Layer 5 of a small transformer language model trained on English Wikipedia (12 layers, counted from 0, width 96).
A neuron's activation on a vector x is squared ReLU(weights . x), where the dot is the dot product.

Input weights of the MLP neurons that the questions are about. A number n stands for n times 0.012.
n12: -51 27 -7 -16 36 52 -6 -40 7 -23 -23 -57 -12 -16 -42 4 -30 43 -11 32 -2 -35 -37 -23 3 -29 -5 24 11 10 -7 -7 -18 -34 32 -10 3 -9 -33 -43 -21 4 25 8 -2 6 -23 -9 21 -35 25 -27 12 5 -10 -16 35 -5 -18 3 -5 -4 -55 68 -1 -36 -38 -26 -3 -3 30 2 40 -2 -11 3 -25 15 18 -50 -10 -4 57 5 2 5 -58 -45 -6 -3 -6 1 12 10 27 -9
n52: 25 21 -10 -25 12 1 -11 -16 -19 15 -2 -11 21 -8 0 23 9 25 2 13 -20 18 -17 3 12 13 -1 -26 26 -21 -56 41 6 -14 26 -52 13 33 -19 -4 -19 -13 4 9 -7 29 -20 -13 -1 -16 -12 6 -24 -49 -26 3 5 -19 -10 17 -18 6 -5 -11 4 15 -24 -5 -29 -10 31 -1 -3 4 9 5 -25 12 3 -21 1 9 16 -20 31 -46 13 -15 23 39 -47 18 6 13 -15 -15
n93: -3 -7 -13 -14 16 -19 8 -20 2 1 -24 10 8 6 -24 -13 19 -17 21 -4 20 -38 -3 -8 -9 15 -20 17 12 -15 -17 2 0 -8 -7 28 4 -13 3 15 18 2 14 -8 -12 -17 15 -16 -26 19 19 13 -1 4 3 27 16 -3 -9 20 15 14 11 7 17 3 18 3 5 3 -5 1 8 -14 -13 7 -11 20 -14 -17 12 -12 -15 -9 -1 9 15 39 -14 -3 26 15 25 -6 8 -29
n107: 50 44 -42 14 23 0 1 -7 -11 -37 -7 -37 -15 1 -34 2 1 -32 -23 5 -12 -3 -36 -15 33 11 22 38 -28 14 2 21 -36 -1 17 -10 -28 -18 9 -63 -14 18 12 23 5 -4 16 -12 -16 4 3 -30 8 15 -21 -38 11 -37 -59 55 -11 -14 -24 25 -30 31 31 -23 26 14 1 -32 -30 8 17 -24 12 34 -23 11 23 -4 -17 13 -5 -15 9 -35 19 4 35 -50 1 12 53 1
n170: 28 33 -26 60 -15 27 14 48 -14 -2 -11 31 28 4 -6 -1 8 -31 -24 25 -31 -5 -2 -24 -1 -4 12 -29 -9 -32 -32 -33 12 -12 47 -33 -13 11 18 10 18 -19 8 6 -16 3 2 -7 23 32 2 14 7 -58 3 -26 -26 1 -13 -2 28 -1 3 6 17 -4 -18 -15 1 -3 -22 -13 -9 1 40 10 0 25 16 6 -11 18 0 -32 34 -4 8 -4 1 -6 29 4 -3 -28 13 -45
n175: 44 9 -34 60 -34 22 -9 33 1 19 -24 15 26 30 30 -25 -30 14 16 45 -22 20 38 -27 10 2 -13 15 -28 -10 14 -20 1 -48 -8 1 -11 60 46 41 -1 31 22 43 22 14 -33 -1 -32 -18 34 -1 -37 -12 -21 7 41 -31 -18 11 42 5 1 14 19 -17 -19 1 16 -42 15 18 -7 25 -12 2 46 -16 -27 -29 -4 -14 -17 55 -28 29 11 -65 -7 -5 44 15 -27 -33 6 -25
n214: 32 46 -10 -7 -38 2 10 30 11 8 -1 8 14 -33 -9 4 20 -14 25 56 -14 -25 17 -30 24 5 -7 0 -21 18 -53 -9 19 -5 7 -14 -32 4 -29 -10 4 -45 25 93 17 -26 -34 27 -10 -14 -46 -17 -49 40 -11 4 22 5 -11 -39 -42 -49 18 48 -28 21 2 -36 28 11 0 -38 5 71 32 -27 -42 30 -6 -1 5 5 -42 -30 13 -2 4 -12 29 -22 20 -2 5 -34 -12 16
n231: 17 -9 -35 63 19 7 1 -1 -4 29 25 -34 -13 -27 -84 3 -20 -34 -4 6 9 -25 -4 -2 8 4 -15 14 2 37 -32 -19 -19 31 11 10 -7 8 -2 -27 -26 -7 -41 33 20 -20 -26 4 4 4 -28 -11 -44 26 -20 -7 -31 5 6 -15 17 -58 9 -6 -36 -1 48 4 -20 -13 -9 31 -3 28 16 27 -33 -4 -18 7 -33 32 -4 6 -19 12 -27 56 -5 25 -41 19 -10 6 34 -3
n232: -15 -8 -9 -3 -2 0 18 12 -8 4 6 -33 -9 -18 -19 -13 8 -7 8 -9 24 28 1 -19 0 6 -10 9 45 8 11 5 5 30 12 -9 -12 -31 -6 7 -10 1 3 9 17 32 51 9 15 5 0 23 39 6 1 -20 3 -29 -14 -22 -9 -9 6 6 13 5 2 -5 -14 20 -4 -2 -34 -23 -13 -38 15 33 -20 8 -21 23 -6 -29 10 -15 26 47 1 -13 -3 -13 6 -36 13 -27
n279: -51 -25 24 -51 -2 -23 27 39 -17 -59 -23 27 -8 -5 50 46 16 -64 -19 57 -39 -9 14 -42 26 28 -7 6 33 41 26 31 7 -44 -4 -21 -51 -48 34 0 6 -63 17 -46 40 26 37 10 2 -33 -43 32 25 28 9 -34 34 -5 -16 -7 -5 53 -48 -30 -50 -5 47 3 -28 8 5 -44 11 19 12 9 5 -9 -48 -27 -21 -9 50 -17 48 -24 -6 -48 -61 -6 -27 -1 26 -16 58 -6
n284: -6 14 26 45 -29 -27 30 4 -9 -11 11 12 -1 -18 -13 -8 -39 -26 -19 -14 33 -1 -10 -29 52 8 -8 28 -29 -17 7 3 -21 -9 9 6 -13 -9 41 39 -12 20 47 3 -32 -10 10 34 -13 1 25 -24 -23 22 -35 -26 24 14 5 -26 1 6 -32 -20 17 18 -24 -37 22 17 5 -8 -5 13 29 20 -2 47 -5 -11 -17 4 7 3 16 18 -45 -10 -31 -40 13 14 -13 -23 -3 -39
n314: 6 -63 -45 42 -4 -12 -21 12 45 -33 46 -8 -32 28 -20 5 -17 -20 65 -4 -35 -25 -27 -14 -1 5 -28 18 -17 29 -3 -15 9 24 -9 4 -30 -14 35 -10 24 27 -22 -49 4 -31 25 -29 -51 23 45 -69 28 -12 -43 9 -44 0 -30 -12 -60 -16 15 28 5 9 -46 -28 6 79 -31 16 2 -10 19 -10 -15 13 8 2 -55 -39 2 -9 -4 49 31 -40 2 -5 7 22 29 13 36 25
n332: -16 -35 0 1 -4 -15 21 11 17 58 -3 28 39 -16 20 -5 16 -8 -25 -1 -23 -43 22 -4 17 37 4 7 -36 30 -26 -21 49 9 -8 19 -1 43 -19 -8 -16 -27 22 -4 -7 28 -25 -12 16 10 20 27 19 29 17 11 2 -7 -5 -7 -30 -12 42 7 -14 -19 20 19 28 25 27 -18 15 -50 41 21 7 -20 26 9 -16 8 12 -22 -15 16 29 -56 9 -13 15 -20 27 -2 12 -19
n398: -15 -37 4 15 -3 -16 9 -21 -4 -5 -30 7 -14 -18 17 -22 29 -5 -26 -22 -2 -16 -10 -2 14 3 10 1 33 -8 -24 12 13 11 0 4 -20 2 -16 -17 9 4 2 -2 -29 -17 7 16 11 4 9 12 -5 33 10 8 -7 -4 -3 14 0 -2 7 -14 -24 -13 -32 -14 -16 -4 25 10 -12 -11 13 2 -11 0 -14 2 2 16 -2 6 -8 -7 5 14 -11 -2 -16 -16 0 7 -9 -6
n495: -20 5 -42 -46 -10 63 -9 6 12 -57 6 13 27 -26 13 -15 -47 -2 8 30 -34 -7 34 15 -35 -29 32 23 17 23 -8 8 24 27 0 26 -15 -9 12 18 1 -61 -14 18 -25 36 -27 -18 33 0 -27 5 9 18 19 27 10 -46 -21 14 -16 24 40 -20 49 -45 11 8 -22 2 -39 15 22 -11 20 32 20 -12 10 -14 -22 16 -9 -25 -8 7 11 22 -36 -10 -29 8 44 0 -21 -34
n528: 15 -34 -17 21 18 3 6 33 6 2 1 -25 17 -7 -15 15 11 -21 -15 -34 25 13 -30 15 26 -22 35 9 -38 18 16 7 1 -6 44 1 -15 32 34 3 -8 -17 26 37 -5 -14 6 33 9 9 -8 16 -27 -37 -3 14 4 13 -19 18 12 -7 16 -27 16 15 13 -10 -38 -32 -5 61 -11 15 -11 21 -20 -27 -5 -2 5 8 9 6 -69 -3 -1 10 -15 24 21 -23 1 -16 -23 -3

Each question shows a token from some text and the vector x that enters the MLP there. A number n stands for n times 0.039.

"-": -10 0 -13 -19 -3 20 -1 8 0 5 18 -6 5 -10 -19 -9 -11 -2 -10 -12 24 10 10 -5 -8 -3 -4 -25 -16 -2 2 1 3 0 -18 -1 21 -6 -13 1 6 -2 -18 3 -31 4 24 1 37 10 -7 21 8 13 -2 9 -18 58 -3 1 -2 -8 7 -6 -6 5 13 -11 6 19 -6 9 7 -23 8 0 -5 -2 4 16 6 -14 -15 23 -1 23 2 -13 20 -1 -14 -19 -29 -5 -3 16
Which neuron fires most, and how strongly? n332, at about 1.1

" 5": -2 6 -12 -7 -9 29 11 1 -14 8 -5 3 1 -7 -22 -21 -15 18 -1 20 22 5 -4 23 -12 17 23 -18 -7 -13 1 8 3 -6 5 6 5 11 -16 5 -8 2 -2 -10 -2 -9 20 -6 21 0 10 11 -11 13 -8 7 3 46 -13 6 7 -9 -4 6 1 8 5 -5 8 18 -13 -12 5 20 4 -11 7 5 -14 33 25 -1 -7 23 -3 3 11 -24 7 0 -9 -2 3 2 -6 13
The neuron with the highest activation: n214

" model": 18 2 -8 -25 -12 -10 3 -3 -3 13 -22 9 3 7 -1 3 -11 6 -2 15 9 -4 5 -23 -1 23 5 -24 -5 -23 6 -13 -4 -8 -3 -1 18 -3 -11 16 3 -2 2 7 14 7 22 7 23 12 14 10 -2 4 7 4 -10 33 -7 -6 -16 -4 -16 9 9 0 10 -3 4 13 1 -8 -15 17 -10 -16 12 10 -3 -6 41 -2 -6 23 -11 27 -20 -17 11 -8 -13 -2 11 12 -16 10
The neuron with the highest activation: n214

" Air": -1 -5 -15 -23 3 2 -9 8 1 -9 2 -12 -1 1 -14 -22 -2 6 -6 0 17 -8 -8 9 9 17 -1 -12 -7 -17 -10 6 -17 -7 1 2 37 -10 -16 1 -4 3 -14 14 -21 1 31 12 14 10 -1 3 4 -2 8 -1 -10 59 6 -20 9 7 -4 -11 2 2 -13 -1 22 -7 -9 -15 3 3 -11 2 13 0 -3 44 35 -6 -12 21 -2 26 1 -11 -11 9 -18 -12 1 9 0 13
The neuron with the highest activation: n398

" UC": 15 15 -13 -15 0 -3 6 18 7 7 12 13 9 -2 -2 17 15 16 -9 17 24 9 -13 22 6 23 5 -7 -12 2 15 16 -1 14 6 2 34 -26 -33 -1 15 -5 4 1 -7 -9 19 14 12 12 8 1 -6 2 -1 -4 -12 58 -1 -7 6 15 1 -5 10 3 -2 0 23 12 -11 -18 -6 9 -20 -26 1 0 9 9 -10 -14 -12 10 13 6 -4 -1 -5 6 -16 -8 -17 -7 -10 8
The neuron with the highest activation: n214

" has": -6 -1 -12 -16 -6 -4 -13 7 1 12 4 2 3 -9 -8 -17 -12 -6 -7 9 6 26 -5 16 -10 13 4 9 -10 -16 -14 -1 0 -2 2 27 9 -5 -11 5 -3 -17 -1 10 -20 -12 16 3 -10 11 9 9 -10 5 -4 24 -22 21 -10 -9 -7 2 -13 18 -19 15 -2 1 11 9 -3 18 26 13 -18 -22 16 11 -19 -7 28 -6 8 20 -4 -11 2 -5 -8 -3 -7 -15 2 16 -15 -16
Which three neurons fire most, strongest first? n93, n214, n528

" 21": -5 6 -17 -1 -7 25 1 6 -25 -5 -11 -1 -4 2 -18 -19 -19 7 8 2 8 13 -19 31 -17 9 6 -36 -14 -5 8 3 6 6 9 14 5 1 -17 9 -9 -7 -13 -10 -14 -8 13 8 -13 15 -3 9 3 5 -4 3 2 33 -16 -16 -2 -6 -3 -1 16 7 1 5 6 22 -6 9 0 0 -1 -19 3 1 -10 41 16 7 3 22 0 11 3 -22 -1 0 -10 -3 8 -12 1 -6
The neuron with the highest activation: n314

" h": 12 5 -21 -5 -19 17 -7 -2 -12 7 -5 5 -9 4 -14 -11 -8 3 -11 18 41 18 3 -10 -13 9 6 -33 1 1 5 17 -4 -11 5 -7 14 17 8 19 9 1 3 -11 -3 -5 12 -8 13 9 9 20 12 7 -2 12 -5 52 -15 12 0 9 6 10 -4 -11 11 -1 9 11 -1 5 26 -22 -35 -17 9 6 -1 -6 43 -9 5 36 -11 12 0 0 24 -6 1 -9 -6 4 -3 -5
The neuron with the highest activation: n175

"\n\n": -7 16 -5 -16 5 -5 2 11 0 1 3 2 0 -8 -6 -7 1 -11 -5 14 1 4 -5 9 -5 19 7 -19 -4 -9 9 -9 8 -23 4 5 -6 0 -13 16 28 -8 -11 11 0 -4 13 9 -7 11 14 14 -12 3 -4 0 -24 11 -18 -10 2 -13 -6 -6 -35 -6 -7 2 -3 19 -4 6 -1 -11 -22 10 12 -3 -11 -1 11 10 2 22 7 7 -14 -13 -1 9 -26 2 -12 13 -23 -27
Which three neurons fire most, strongest first? n279, n398, n170

"V": -5 -6 -23 -29 -12 12 13 -4 9 1 5 4 12 -6 -6 4 1 0 -3 13 25 6 -9 9 -3 11 7 -6 -1 -5 -9 3 8 8 22 8 8 -6 -18 -3 31 -4 -20 -7 -7 -5 5 -5 27 9 2 11 4 2 -3 13 3 71 -20 0 -12 5 -12 3 14 7 8 4 6 16 -10 12 -2 -7 -14 -18 0 2 -10 -1 1 -19 -5 35 5 24 2 -6 3 6 -12 -8 -3 -23 -23 -8
Which three neurons fire most, strongest first? n93, n528, n495

" areas": 16 -5 -15 -5 8 -7 16 2 0 4 -2 -8 5 -4 -6 -2 -25 2 -10 -10 19 -3 4 -9 -7 10 -15 -6 -7 -1 8 -4 -1 -11 20 5 14 -5 -21 10 1 -9 -4 -2 16 -22 20 -1 25 -2 17 17 0 16 -8 -8 -22 28 -7 -10 -27 11 -19 -3 9 6 -6 -2 21 14 5 -4 16 8 -19 1 13 6 -21 8 12 16 -6 26 -6 3 -5 -8 18 9 -22 0 -2 3 -17 -14
The neuron with the highest activation: n284

"8": 16 11 -9 2 -4 30 5 12 -9 12 -7 -9 -6 -8 -16 -28 -9 10 3 19 10 0 -9 8 6 16 6 -17 0 0 -4 -18 -4 -6 9 -11 23 -21 -22 6 -8 1 -14 -13 4 -11 15 0 30 14 1 21 -9 5 3 7 8 43 -21 -6 -1 5 -18 5 -7 8 16 -8 3 5 -10 7 6 -8 -17 -7 -1 17 -13 20 27 -1 -10 9 -9 7 2 -22 4 -3 -11 1 -22 8 -3 14
Which three neurons fire most, strongest first? n107, n12, n231

" The": -7 7 -11 -14 -8 -7 2 9 -5 4 5 -1 18 -4 -19 -4 5 -10 -2 -2 18 4 -5 1 -6 42 9 -12 -6 5 -4 -7 1 -3 11 8 4 -8 -16 7 9 -8 -9 -12 -9 6 20 -4 -3 -2 -5 18 -2 2 -12 6 -11 36 -11 -7 3 2 -3 -4 1 -2 -1 -3 4 14 16 14 6 -4 -23 -2 11 -8 -4 17 5 -24 11 18 -8 -9 -5 -14 -1 4 -33 -4 -4 8 -8 -23
The neuron with the highest activation: n279

"ion": 17 -2 -9 -3 -4 22 8 2 1 12 -11 5 -1 -5 0 -12 -7 0 6 1 -3 -5 -9 11 -1 9 3 -8 -6 -9 -3 -14 2 -25 10 -2 12 0 -16 16 13 -14 -10 -12 0 2 15 8 17 -2 15 24 -10 -7 1 -11 -14 29 -8 -9 -21 2 -21 2 9 7 -1 7 2 14 11 15 -16 -36 2 5 17 -1 -17 34 43 -19 -1 21 -15 10 -4 -14 15 2 -22 -9 5 12 -8 -2
The neuron with the highest activation: n332

"in": 23 5 -11 -15 -10 6 -19 -5 3 5 -3 -5 -5 5 -2 0 -5 1 12 -11 16 -18 -20 24 -15 5 5 -26 -31 -3 16 -11 -3 -17 4 13 8 -15 -3 6 4 -5 -4 -9 -11 5 -8 14 9 -3 18 40 -7 3 -3 9 -8 25 -8 -5 0 -11 -4 -4 -11 8 -1 -3 3 5 7 -4 -7 -28 -20 -1 22 20 9 28 21 4 3 23 -3 15 -6 -15 6 5 -13 -16 6 -9 -6 4
Which two neurons fire most, strongest first? n528, n332

" Jim": 15 -6 -16 -17 -2 -4 11 16 5 -3 -2 3 -15 -10 -10 -2 13 12 4 -12 18 6 -8 8 9 6 12 -17 8 0 -7 -4 3 -18 -8 18 38 -19 -20 19 5 5 0 -10 -20 13 18 7 21 11 -7 -5 -9 -2 -6 24 3 58 -3 6 0 0 -17 9 -5 -4 13 14 23 11 -2 6 -6 16 -17 16 12 -15 -5 26 28 -14 3 19 15 7 -5 -3 -16 13 -14 4 -25 9 -17 10
Which two neurons fire most, strongest first? n93, n528

"O": 10 -5 -13 2 0 0 -13 15 12 20 -3 10 4 -22 -10 1 1 -2 1 6 1 -6 -9 -7 1 20 -2 -23 -1 1 3 12 1 -11 8 16 6 -21 -12 -7 2 -5 -13 11 0 -12 9 -5 15 20 -6 28 1 1 -14 13 -15 71 1 -20 -2 10 -6 1 -1 10 5 2 2 17 -15 28 -5 -15 -1 -29 9 -15 8 15 -3 -4 12 24 -1 17 -2 -6 15 -9 -11 -14 -20 -10 5 17
Which three neurons fire most, strongest first? n231, n314, n528

" 2002": 22 15 -15 -10 -10 -10 5 8 -11 15 -3 -1 0 2 -13 3 -8 21 -4 12 7 10 -13 24 -6 21 -10 -22 -20 -6 3 1 3 4 -3 21 17 -1 -8 22 -4 -13 -12 -5 0 -13 8 4 -9 17 9 11 -13 4 15 -4 4 53 -20 -16 -4 -12 -7 5 4 13 8 -15 6 15 4 4 15 6 -3 -7 -9 5 1 30 35 -7 1 17 -1 -5 -2 -15 1 0 -13 -5 -11 -1 -7 6
Which neuron fires most, and how strongly? n214, at about 3.7

"37": 3 8 -21 7 6 15 -1 23 -10 6 -7 2 -7 2 -15 -20 4 7 2 -3 14 3 -9 26 5 20 -1 -21 0 5 -4 -21 -1 -19 7 23 3 -7 -15 5 -6 -11 -13 -5 -8 -4 18 -2 0 6 6 18 0 2 -4 1 1 22 -19 -20 -16 -7 -6 -5 -3 3 18 -16 -4 20 -9 2 -9 -9 -29 4 4 -10 -10 15 25 10 12 18 -10 1 12 -19 30 -20 -8 -13 6 6 -20 12
Which neuron fires most, and how strongly? n528, at about 1.1

",": 4 6 -13 -1 -15 3 2 10 5 -4 -8 0 0 8 1 -4 -20 -11 -1 2 9 -2 11 11 4 17 5 -17 -15 -8 -14 -16 -9 -6 10 3 -1 -6 -6 4 4 -5 1 3 -16 -1 21 3 20 21 1 21 -1 13 -9 4 -36 25 -9 -8 -1 3 -28 11 -4 -4 2 -8 8 9 -5 -11 0 4 -14 3 -2 12 -1 22 29 -14 -8 18 -1 -20 1 -20 -2 7 -9 -2 -24 -1 -13 -4
The neuron with the highest activation: n170

" best": 7 0 -13 -9 -17 -5 1 12 -21 20 -8 -13 -3 -11 -1 6 -8 4 -1 3 22 20 7 10 -22 16 -3 -3 13 -9 11 -6 4 14 -2 5 19 16 -35 15 12 -8 5 2 17 -5 13 -6 25 5 9 6 -21 2 -1 5 -5 32 -26 12 8 -6 -11 4 4 1 -6 -5 20 22 2 -13 2 -3 -15 -6 5 20 -3 2 31 -4 5 23 -16 -4 -2 -9 17 9 -24 -18 -10 13 10 -22
Which three neurons fire most, strongest first? n232, n52, n107

"=": 5 6 -18 1 7 1 5 6 -2 4 -10 1 9 -2 -10 -13 -10 0 -10 -6 10 25 -6 7 -10 7 8 -11 -13 -1 1 4 -11 -9 -10 11 5 13 -17 8 21 -2 -20 -9 -19 -9 13 -7 4 6 7 26 -2 10 0 -2 -26 69 0 -15 -5 -14 -12 5 -10 5 -7 6 -2 11 -9 20 6 -8 -4 -3 11 22 -11 16 34 4 -12 12 0 5 -16 -12 19 0 -19 -10 -18 -10 -16 -12
Which neuron fires most, and how strongly? n170, at about 0.22